Layer 5 of a small transformer language model trained on English Wikipedia (8 layers, counted from 0, width 64).
A neuron's activation on a vector x is GELU(weights . x + bias), where the dot is the dot product.
The model reads these tokens: "sy" "n" "th" "es" "is " "was " "the " "way " "to " "g" "o" "." "\"" "\n\n" "In " "December " "197" "5" ", " "R" "y" "ri" "e " "and " "V" "og" "el "

The vector x that enters this layer's MLP at each token. A number n stands for n times 0.049.
0 "sy": 10 -20 -4 -18 37 15 -4 16 -7 9 -29 -16 25 -13 -30 28 -7 9 -18 -19 -29 -1 -4 9 41 3 -5 -3 6 0 6 14 -35 11 8 -26 2 8 -5 2 4 -6 14 33 10 16 4 6 10 -30 -2 -14 -21 20 -73 -4 23 3 -1 15 10 -10 14 9
1 "n": 4 -12 -11 -7 38 5 -7 21 4 12 -33 -19 9 -17 -3 24 -10 10 -1 -19 -16 4 12 12 11 35 4 -30 20 -12 14 34 -22 3 10 5 -4 -35 13 9 -24 -19 -21 49 29 -5 -13 2 13 -47 -13 -27 -45 29 -9 1 -11 -15 27 33 -15 -3 -6 8
2 "th": -3 -39 -36 -15 46 7 2 14 -17 12 -21 -26 5 -29 13 -3 -2 1 -14 -23 -1 -18 -10 -7 18 55 31 -13 26 -14 26 30 -2 14 22 1 -21 -23 25 38 -20 -8 -5 27 31 -3 7 3 0 -26 -7 -23 -34 5 -23 13 -6 9 15 7 -29 14 -7 -12
3 "es": 0 -23 -27 -28 48 -16 6 2 11 30 10 -29 5 -47 6 -4 -14 6 -15 -20 -21 -16 -12 -1 29 15 35 -29 10 8 9 25 -3 16 11 -15 -20 -6 39 2 -18 -30 -19 47 19 -4 33 -9 6 -10 -12 -6 -24 26 -21 14 -12 6 21 -6 -21 2 1 11
4 "is ": 3 -8 -11 -21 30 0 -18 -18 -14 2 -24 -28 7 -23 26 3 -15 21 -13 13 -18 -10 -23 26 -5 23 35 -19 3 -7 14 29 0 13 11 -21 -15 20 22 9 -11 -13 -11 33 22 14 24 -6 -8 -5 -9 -8 -17 11 -76 22 -5 9 7 30 -4 -3 -10 13
5 "was ": 5 -9 -9 -21 47 7 0 -5 -14 13 -23 -15 22 -22 -11 12 -8 3 1 13 -23 -9 -23 16 21 2 2 -17 -4 -6 12 30 -22 4 36 -16 21 -15 -4 -4 15 0 14 24 21 23 -3 -14 -6 -10 -4 -9 -3 3 -79 -7 11 -5 -6 36 -12 -7 28 -2
6 "the ": 9 -12 -3 -27 37 2 14 12 -16 7 -14 -7 29 -16 -21 11 -3 -8 -11 -5 -32 3 -4 12 14 3 0 -14 12 -9 13 20 -13 3 14 -13 0 -8 -2 12 8 0 3 28 20 16 3 -9 9 -12 -6 -19 -5 11 -95 -6 9 -4 -1 35 4 -1 14 -1
7 "way ": 0 -38 5 -17 25 -11 -5 -4 -7 8 -19 -20 27 -7 -10 8 -5 19 -8 -3 -32 -12 -14 15 18 34 12 -20 -9 -10 33 23 35 8 11 -6 3 -15 -11 11 -22 10 11 30 25 -9 17 -9 12 -1 -25 0 -7 11 -76 -1 -12 -5 12 45 1 -16 -5 3
8 "to ": 0 -18 -13 -14 35 15 21 1 -7 0 -6 -11 23 -29 -6 14 9 12 -7 -9 -38 8 -14 4 19 -17 16 -9 -1 -16 14 15 3 -5 26 -13 8 -12 -21 -2 13 0 1 43 15 21 0 -16 -8 -11 0 0 -6 7 -87 -4 15 8 1 16 -8 -6 23 7
9 "g": -8 -4 -1 -16 17 -1 11 2 -24 -25 -3 2 18 -32 4 10 -18 21 5 -5 -22 11 9 9 12 11 22 -36 52 -10 1 34 -5 -6 27 -35 19 -34 7 1 2 16 20 20 38 -19 -19 6 8 1 -9 -6 -14 30 -46 -34 -7 2 12 5 -1 -2 -16 -9
10 "o": -18 -11 5 -26 37 -22 0 -21 -33 22 10 -30 16 -29 8 1 -13 19 -20 -6 -8 -9 -1 -10 35 17 23 1 -4 -24 10 22 -1 -8 14 -25 -16 -14 29 14 -11 20 4 49 36 -29 -9 26 21 -15 7 -25 9 9 -26 -21 1 -12 33 10 -21 -23 11 15
11 ".": 12 -22 18 -9 38 -44 13 6 -9 16 2 -28 21 -20 7 6 -14 34 -27 -18 -19 -28 -21 8 10 -1 1 -18 0 -7 -10 22 -2 1 45 -20 -16 18 21 14 5 -7 -25 53 19 -4 -11 16 19 12 -20 -12 -6 -6 -50 -4 -7 20 27 1 3 -11 5 -10
12 "\"": -6 -26 1 -16 31 -34 12 18 13 10 5 -13 15 -13 22 25 15 25 -19 -5 4 -26 -14 -4 -3 18 -6 -10 1 -21 -11 7 4 8 27 -15 -22 2 -1 -4 20 -14 -6 49 27 15 -10 10 1 0 -15 -19 -13 -9 -72 14 -27 26 23 32 -7 -16 -10 -6
13 "\n\n": -1 -14 11 -20 24 10 15 3 5 -5 -21 -9 35 -31 -22 22 -22 10 -25 -9 -34 0 -9 12 30 -9 -6 -2 7 -11 5 22 -27 5 3 -24 3 20 8 7 19 -1 7 35 30 10 -3 3 12 -13 -15 -27 -16 -7 -70 0 13 11 -4 29 27 1 12 -12
14 "In ": -29 -17 9 -10 25 21 12 10 -9 2 -9 -11 38 -13 4 15 16 8 4 -11 -37 -16 10 8 23 -3 5 -11 6 -20 27 24 -13 -18 26 -16 9 8 -7 12 4 3 -9 39 -16 5 17 -11 4 4 6 -8 -10 -4 -76 9 -3 5 -10 32 -6 -16 8 -29
15 "December ": -31 -33 8 -11 8 -10 12 29 -1 -19 12 -11 55 -10 4 18 7 17 -3 3 -26 -7 2 15 13 27 -1 -12 15 -17 19 22 -16 -31 10 -15 -10 -13 -29 27 -6 -6 24 19 -2 -34 20 -8 -10 3 0 1 -3 15 -52 16 -7 -1 -6 51 -7 -10 3 -17
16 "197": -28 -28 2 -7 9 -18 0 16 28 -11 -9 -16 13 -24 11 38 -11 45 2 -15 -17 -28 -13 0 32 47 -2 -2 6 -21 4 4 5 -27 29 -9 -10 -14 -20 33 -30 20 16 -5 2 -32 22 3 6 -5 -12 23 8 13 -45 3 37 -31 -9 36 9 -16 -8 11
17 "5": -5 -47 -15 -13 16 -27 3 5 27 7 -12 -16 14 -36 28 39 -30 45 6 -25 2 -48 -14 16 42 27 10 -9 14 -2 35 -7 7 -24 17 -4 -1 -14 3 27 2 -36 -2 1 19 -7 17 10 15 -6 -7 -4 2 3 -43 -16 9 -12 -1 34 -2 -5 -2 -7
18 ", ": -17 -38 -17 -35 10 2 -12 -1 5 -10 2 5 33 -33 23 23 -20 38 1 -9 -33 -17 1 16 34 -4 4 -4 7 -6 29 34 -12 -17 7 2 -6 -12 -7 9 4 -15 6 22 33 -2 16 -7 0 4 -11 -17 -1 7 -61 7 2 16 -8 46 -10 7 14 -18
19 "R": -22 -23 -11 -7 31 -24 8 -6 4 15 -8 17 -7 -19 9 -22 -5 34 24 -21 -18 -19 3 -17 22 23 1 -11 41 -6 15 13 -5 6 16 -17 -4 -26 -1 15 -22 -1 -2 9 16 -11 13 20 -6 8 -1 -1 15 -11 -67 -36 -1 13 27 45 18 -12 -15 -6
20 "y": 19 -13 -36 -16 2 -8 -1 -22 -19 39 4 10 -5 -7 10 12 10 18 -4 -29 -17 -8 10 -17 26 30 9 -6 31 -4 25 3 2 9 34 -47 -2 -21 24 7 -22 -2 -10 30 8 -25 3 8 -42 26 -14 -14 22 4 -34 -19 -35 12 21 24 -8 18 -3 -2
21 "ri": 32 7 6 -4 33 -23 0 -2 -34 33 -44 -32 -7 -19 21 12 1 22 11 -24 -10 -17 -25 -12 33 14 18 16 15 -13 -17 9 12 -11 25 -18 2 -32 15 -4 -20 -28 -8 -8 19 -27 41 5 -12 -20 19 -15 23 -12 -14 -6 -22 34 39 27 -19 -17 -20 23
22 "e ": 2 1 -28 -25 25 -16 3 -25 9 -11 -19 -9 6 -35 16 17 4 14 6 3 -32 -5 -19 6 -6 30 4 -11 7 6 -4 29 8 -27 10 -7 -5 -25 29 32 -19 -16 -15 5 28 26 33 -9 -40 -7 -7 11 29 -5 -54 12 -27 -2 44 31 -9 -2 5 16
23 "and ": -6 -11 -18 -25 29 14 -2 0 -16 10 -7 -1 16 -36 4 20 -16 11 -4 -15 -49 -5 -11 11 19 -5 2 1 2 -6 19 19 -4 -5 29 -7 9 -16 -5 20 3 -7 -1 14 18 8 7 8 -6 6 -6 2 12 -7 -93 8 3 3 8 40 -4 -1 13 12
24 "V": -21 -15 5 -7 15 -25 16 3 -12 31 11 0 -1 -9 -5 -11 -29 32 29 -39 -23 -6 -11 22 6 10 4 -7 33 1 17 9 -30 -1 33 -20 13 -27 6 32 -31 10 -11 5 25 -14 -13 -2 -15 14 6 -1 19 9 -55 -24 -8 -1 27 47 -12 -13 -2 -6
25 "og": -2 16 -9 -35 21 -19 -4 13 -31 57 -15 -3 23 -5 -12 -1 -5 17 26 -25 -9 -12 -28 1 22 -7 -10 -6 27 -10 -11 18 25 -36 44 -25 -29 -28 32 20 -10 0 6 24 10 -32 -13 11 -15 8 3 6 12 20 -14 -17 -3 -35 30 20 -5 1 11 -20
26 "el ": -1 4 -9 -31 7 -34 -23 2 8 11 -17 -10 27 -23 4 24 0 22 11 8 -17 -18 -18 7 13 21 -8 2 15 -7 20 19 33 -17 15 13 -39 -19 41 41 -11 -9 -15 11 -5 -8 -2 -12 -30 -5 -7 -9 22 -8 -39 1 -2 -10 39 61 -30 -24 11 -8

Each question shows the input weights of one neuron of the MLP. A number n stands for n times 0.012.

n216 (bias -0.057): 3 2 0 -3 3 14 -39 -15 -14 -40 -29 -16 0 -22 23 -24 -4 12 33 9 31 8 0 -3 -2 -15 10 3 -22 -33 7 -20 -12 14 5 -9 10 -28 -6 -43 55 -13 -3 -14 18 10 -15 -25 24 -33 -14 -13 12 -19 -12 -2 37 -33 -10 7 25 -22 11 10
Its three highest activations, in order, are on tokens 5 "was ", 8 "to ", 13 "\n\n"

n140 (bias -0.060): -16 24 12 -13 -18 2 -13 -12 29 8 -30 9 2 -6 23 15 -6 -1 33 21 -1 49 12 -16 10 -59 -10 -11 8 17 -7 24 -24 -25 -5 4 13 -24 -29 -35 -14 45 0 5 4 2 14 16 61 -13 -13 1 -5 40 23 -8 -32 2 15 -45 51 12 23 -22
On which token does it fire most, and how strongly? 9 "g", at about 1.9

n24 (bias 0.014): 31 0 -8 17 -31 5 2 -4 -19 2 -22 -19 -8 1 -10 19 -9 17 14 -4 15 -14 35 6 -15 -3 5 -11 -16 35 -9 -1 -13 3 -19 14 -9 -11 -11 -3 5 -14 16 12 2 8 14 -10 -1 14 -29 -10 0 -5 -1 19 -8 8 2 -4 -14 27 39 8
It fires most on token 18 ", "

n43 (bias -0.053): -15 -30 -4 -43 -26 -32 5 5 12 -16 -5 29 5 38 -27 40 -41 -27 9 -11 34 0 -28 13 -25 -42 5 -15 -4 -1 9 -3 -15 -2 21 -17 19 62 16 33 21 2 -3 -1 -9 0 0 10 20 -5 24 17 2 49 38 9 6 -37 -22 -1 33 49 -16 -4
It fires most on token 25 "og"

n75 (bias -0.063): 2 8 3 22 13 -2 -10 -15 37 24 20 20 -7 -30 -2 5 18 -15 0 4 15 -8 -2 -6 0 15 -30 -14 8 -3 1 -1 -52 7 13 -2 29 28 -17 -36 3 -11 -35 -18 -14 11 -25 -4 17 -32 -11 11 -39 -44 -21 19 -7 -4 23 -2 2 12 12 -6
It fires most on token 12 "\""

n196 (bias 0.002): 3 -10 8 6 0 -2 -18 -7 -23 -9 19 -5 12 8 11 -6 30 -44 -18 9 1 3 -30 2 12 1 5 -8 -5 -22 -7 -20 0 0 -11 -24 -4 7 -17 -20 13 11 11 6 8 12 -10 5 -17 -6 -36 -13 -10 -2 5 15 13 7 17 -8 -11 -18 -17 17
On which token does it fire most, and how strongly? 12 "\"", at about 1.4

n163 (bias -0.031): -26 -22 -34 -7 44 45 -35 -9 -39 3 12 33 18 14 -25 51 9 1 2 7 24 -35 6 -12 7 -28 -15 39 1 38 0 16 9 15 13 21 11 -11 -48 -21 10 -2 -39 -5 -14 52 9 -35 11 -6 29 12 4 4 -34 -3 16 40 -43 -26 -7 27 1 12
On which token does it fire most, and how strongly? 8 "to ", at about 4.2

n227 (bias -0.010): -40 -28 17 -36 10 1 -1 1 -11 10 12 8 1 4 4 -18 -1 35 -19 11 19 0 5 24 -22 -3 2 -12 23 47 -14 -9 -1 -13 -37 -1 1 1 -20 4 -1 -7 -7 6 18 -6 -21 -2 9 10 -16 23 5 19 -3 -5 -11 16 2 -54 -5 27 27 12
Its three highest activations, in order, are on tokens 9 "g", 3 "es", 11 "."

n220 (bias -0.116): 2 10 -4 3 -4 -6 -18 24 22 -25 40 -19 -8 3 9 -21 43 37 6 9 -14 20 -2 16 17 -11 11 15 29 24 -55 15 19 -14 22 -7 -24 -14 -8 -57 -13 49 13 -11 -23 -19 4 6 43 -18 -23 -27 -2 -3 -13 1 8 -19 1 -37 -2 18 21 13
Its two highest activations, in order, are on tokens 9 "g", 16 "197"

n93 (bias -0.056): -26 -3 5 37 4 -10 -3 0 3 -27 -6 55 -3 18 -9 3 -3 5 -12 -5 -13 -14 -17 22 -6 12 -14 27 -27 25 -33 35 5 -15 -4 18 -5 20 3 -23 -15 27 38 3 -14 -4 -21 24 -21 3 -11 -3 22 20 -16 -21 -9 3 12 -18 15 0 -3 -11
It fires most on token 16 "197"

n147 (bias -0.091): -8 -3 13 14 -14 -42 -6 -9 28 -17 20 -7 -1 27 -10 5 -24 10 10 13 30 -10 -17 31 4 9 30 15 -11 14 4 -9 -9 38 10 -16 0 43 -2 20 2 -21 5 -20 7 13 -19 20 -10 -2 5 -16 25 7 10 9 6 -4 16 13 8 -14 12 4
Its three highest activations, in order, are on tokens 17 "5", 24 "V", 11 "."

n183 (bias -0.074): 6 35 13 -30 8 0 1 -9 -18 -31 -11 14 16 3 5 0 30 -11 -12 -11 10 5 -15 60 -17 2 30 49 13 9 7 -46 24 56 -22 3 -8 25 29 8 23 -15 -11 11 24 -17 -2 9 2 -17 22 -7 22 6 -20 23 20 8 3 -4 12 -5 9 2
Its two highest activations, in order, are on tokens 4 "is ", 13 "\n\n"

n217 (bias 0.001): -16 13 8 -12 -30 23 8 5 -19 6 4 13 -5 -23 -47 -14 11 12 2 -1 -12 31 -14 10 -34 1 -10 17 5 -18 -12 7 -21 -31 1 -21 5 -14 4 -2 -9 -7 4 -20 1 -16 -6 -7 -3 5 56 20 -32 19 25 8 2 -39 -2 21 13 5 -9 12
It fires most on token 25 "og"

n114 (bias 0.140): -10 30 -29 16 -3 -17 21 15 -5 11 1 12 -27 -16 17 9 -3 24 2 -12 -22 -3 2 -11 -25 -3 -6 -10 7 9 3 7 36 -5 0 8 -20 -26 18 7 -32 -16 -24 1 14 -9 5 4 -8 18 3 26 23 -7 -3 6 -22 -16 20 2 -27 -8 -22 9
Its two highest activations, in order, are on tokens 22 "e ", 26 "el "

n232 (bias -0.014): 25 10 -4 1 -41 10 6 -15 -11 -15 -10 -35 36 32 27 -17 16 -7 -3 11 -10 37 -17 18 12 -21 -16 -12 -12 -26 14 14 -1 28 7 41 -32 8 18 -2 -14 -4 -9 11 3 29 -29 -2 4 -6 -4 47 -5 -7 -4 1 7 13 6 -9 14 11 13 -4
It fires most on token 4 "is "

n46 (bias -0.080): -1 -10 23 -10 -19 6 -3 6 -11 -8 -8 4 -6 -10 -9 8 -3 10 -8 -24 -2 9 19 12 -23 -4 -19 15 22 16 24 -23 20 20 22 1 8 11 11 -18 -9 -1 20 -10 -18 28 6 13 -21 4 11 -11 15 -21 -7 -19 15 -23 -16 14 -31 13 -11 -15
On which token does it fire most, and how strongly? 24 "V", at about 0.78

n40 (bias -0.033): 5 -5 1 -4 -22 9 33 72 -1 -9 12 -29 1 -29 0 -26 45 23 35 -2 -28 19 50 21 -60 -15 14 77 2 3 7 -18 1 -11 -1 35 31 -18 -1 -32 37 13 -18 -21 -14 -31 23 -31 -26 -11 9 15 -34 4 0 -10 53 -23 -1 -5 4 -30 -16 15
Its three highest activations, in order, are on tokens 15 "December ", 8 "to ", 16 "197"

n231 (bias -0.063): -16 -11 -45 -42 -3 32 -19 -19 15 -41 4 12 6 -13 25 -20 1 8 -40 -32 16 15 0 5 19 -54 21 22 -38 -3 9 -9 5 -10 -9 -9 -5 -12 0 14 15 -8 3 -16 5 5 11 -5 -14 12 -1 -32 -21 5 45 -2 56 -1 12 30 32 28 9 7
Its three highest activations, in order, are on tokens 18 ", ", 13 "\n\n", 17 "5"

n80 (bias -0.099): 48 -19 21 2 15 -15 16 3 19 -4 46 7 -25 -29 -26 -2 22 3 -21 0 -29 25 29 11 -5 -19 -5 12 -32 -1 21 -25 -33 -10 5 2 -3 -13 -29 -41 -13 39 35 -11 -17 12 14 -10 19 28 33 -3 3 4 0 18 -4 22 -13 2 -3 23 -21 -24
Its two highest activations, in order, are on tokens 8 "to ", 15 "December "

n162 (bias -0.109): 17 -15 19 31 -7 -12 18 18 0 -2 13 13 -6 35 -1 -3 16 -8 11 -1 -1 -17 2 -12 -3 6 -30 25 -5 34 25 -15 28 28 -19 0 -11 -6 -6 21 6 -1 22 -16 -21 -29 -6 -37 30 0 10 -8 6 -3 -31 5 0 -16 -37 14 11 -10 -3 -15
It fires most on token 15 "December "

n27 (bias -0.066): 24 5 -28 -37 -28 34 -8 -60 1 20 16 -5 -3 6 -15 2 -17 14 15 23 24 -6 -5 21 20 12 -10 12 -4 -10 3 -34 -1 3 15 -23 48 12 20 -7 34 -35 9 11 9 -13 -42 7 -31 14 -4 16 16 31 12 63 13 28 -23 -7 9 -3 41 -2
Its two highest activations, in order, are on tokens 20 "y", 5 "was "

n36 (bias -0.026): 10 -13 20 -28 9 6 4 -10 -12 -42 -9 -14 8 -11 -4 -10 -25 45 0 15 -11 23 13 25 0 -16 34 42 2 -1 -21 7 1 4 -19 1 24 2 -16 -16 57 -3 -26 9 10 2 -38 9 15 12 -15 18 29 7 -8 2 42 -15 24 -5 7 27 3 -19
On which token does it fire most, and how strongly? 13 "\n\n", at about 3.2

n222 (bias -0.041): -17 -19 5 43 15 2 -17 18 10 -6 -10 -5 3 23 32 -2 13 -31 5 15 20 14 3 25 32 -15 -1 22 30 -1 -17 15 22 2 -5 -2 -26 -23 -32 22 -1 -11 8 -34 17 -11 0 -1 5 -29 26 16 0 5 7 -1 34 -1 -51 -15 -5 4 -9 -11
Its two highest activations, in order, are on tokens 16 "197", 15 "December "

n207 (bias 0.068): 14 13 0 -19 -13 -7 21 -17 -16 -14 18 11 3 -6 -2 -19 -26 -1 16 27 -14 -17 6 10 10 20 13 -14 2 -1 -11 -14 9 -7 -52 5 13 0 -25 -5 1 29 -13 -6 -9 -16 8 -14 -23 -2 -13 -1 43 -11 -9 -15 -24 -2 -5 33 1 0 -27 -15
It fires most on token 19 "R"

n214 (bias -0.094): -4 -5 5 -26 -13 15 -9 18 0 -61 21 -15 7 20 -8 -14 -6 -2 -3 -45 -13 7 10 -7 13 -31 30 -18 7 18 19 -2 -2 -24 13 43 24 18 5 -12 3 30 -46 20 -9 7 15 22 -14 21 -27 -20 12 22 53 -47 38 55 -25 -4 -5 47 6 -37
It fires most on token 18 ", "

n32 (bias -0.073): -7 1 -14 14 13 -5 -33 -7 -16 -10 -2 -9 26 -43 3 -42 31 4 9 -5 30 -9 -3 14 13 -1 -9 -6 -23 -16 5 -43 31 24 -21 -8 17 0 17 -32 -4 4 42 -16 -32 -28 6 23 -20 -3 -61 -1 -26 14 15 23 26 1 22 -39 20 -22 34 -9
It fires most on token 3 "es"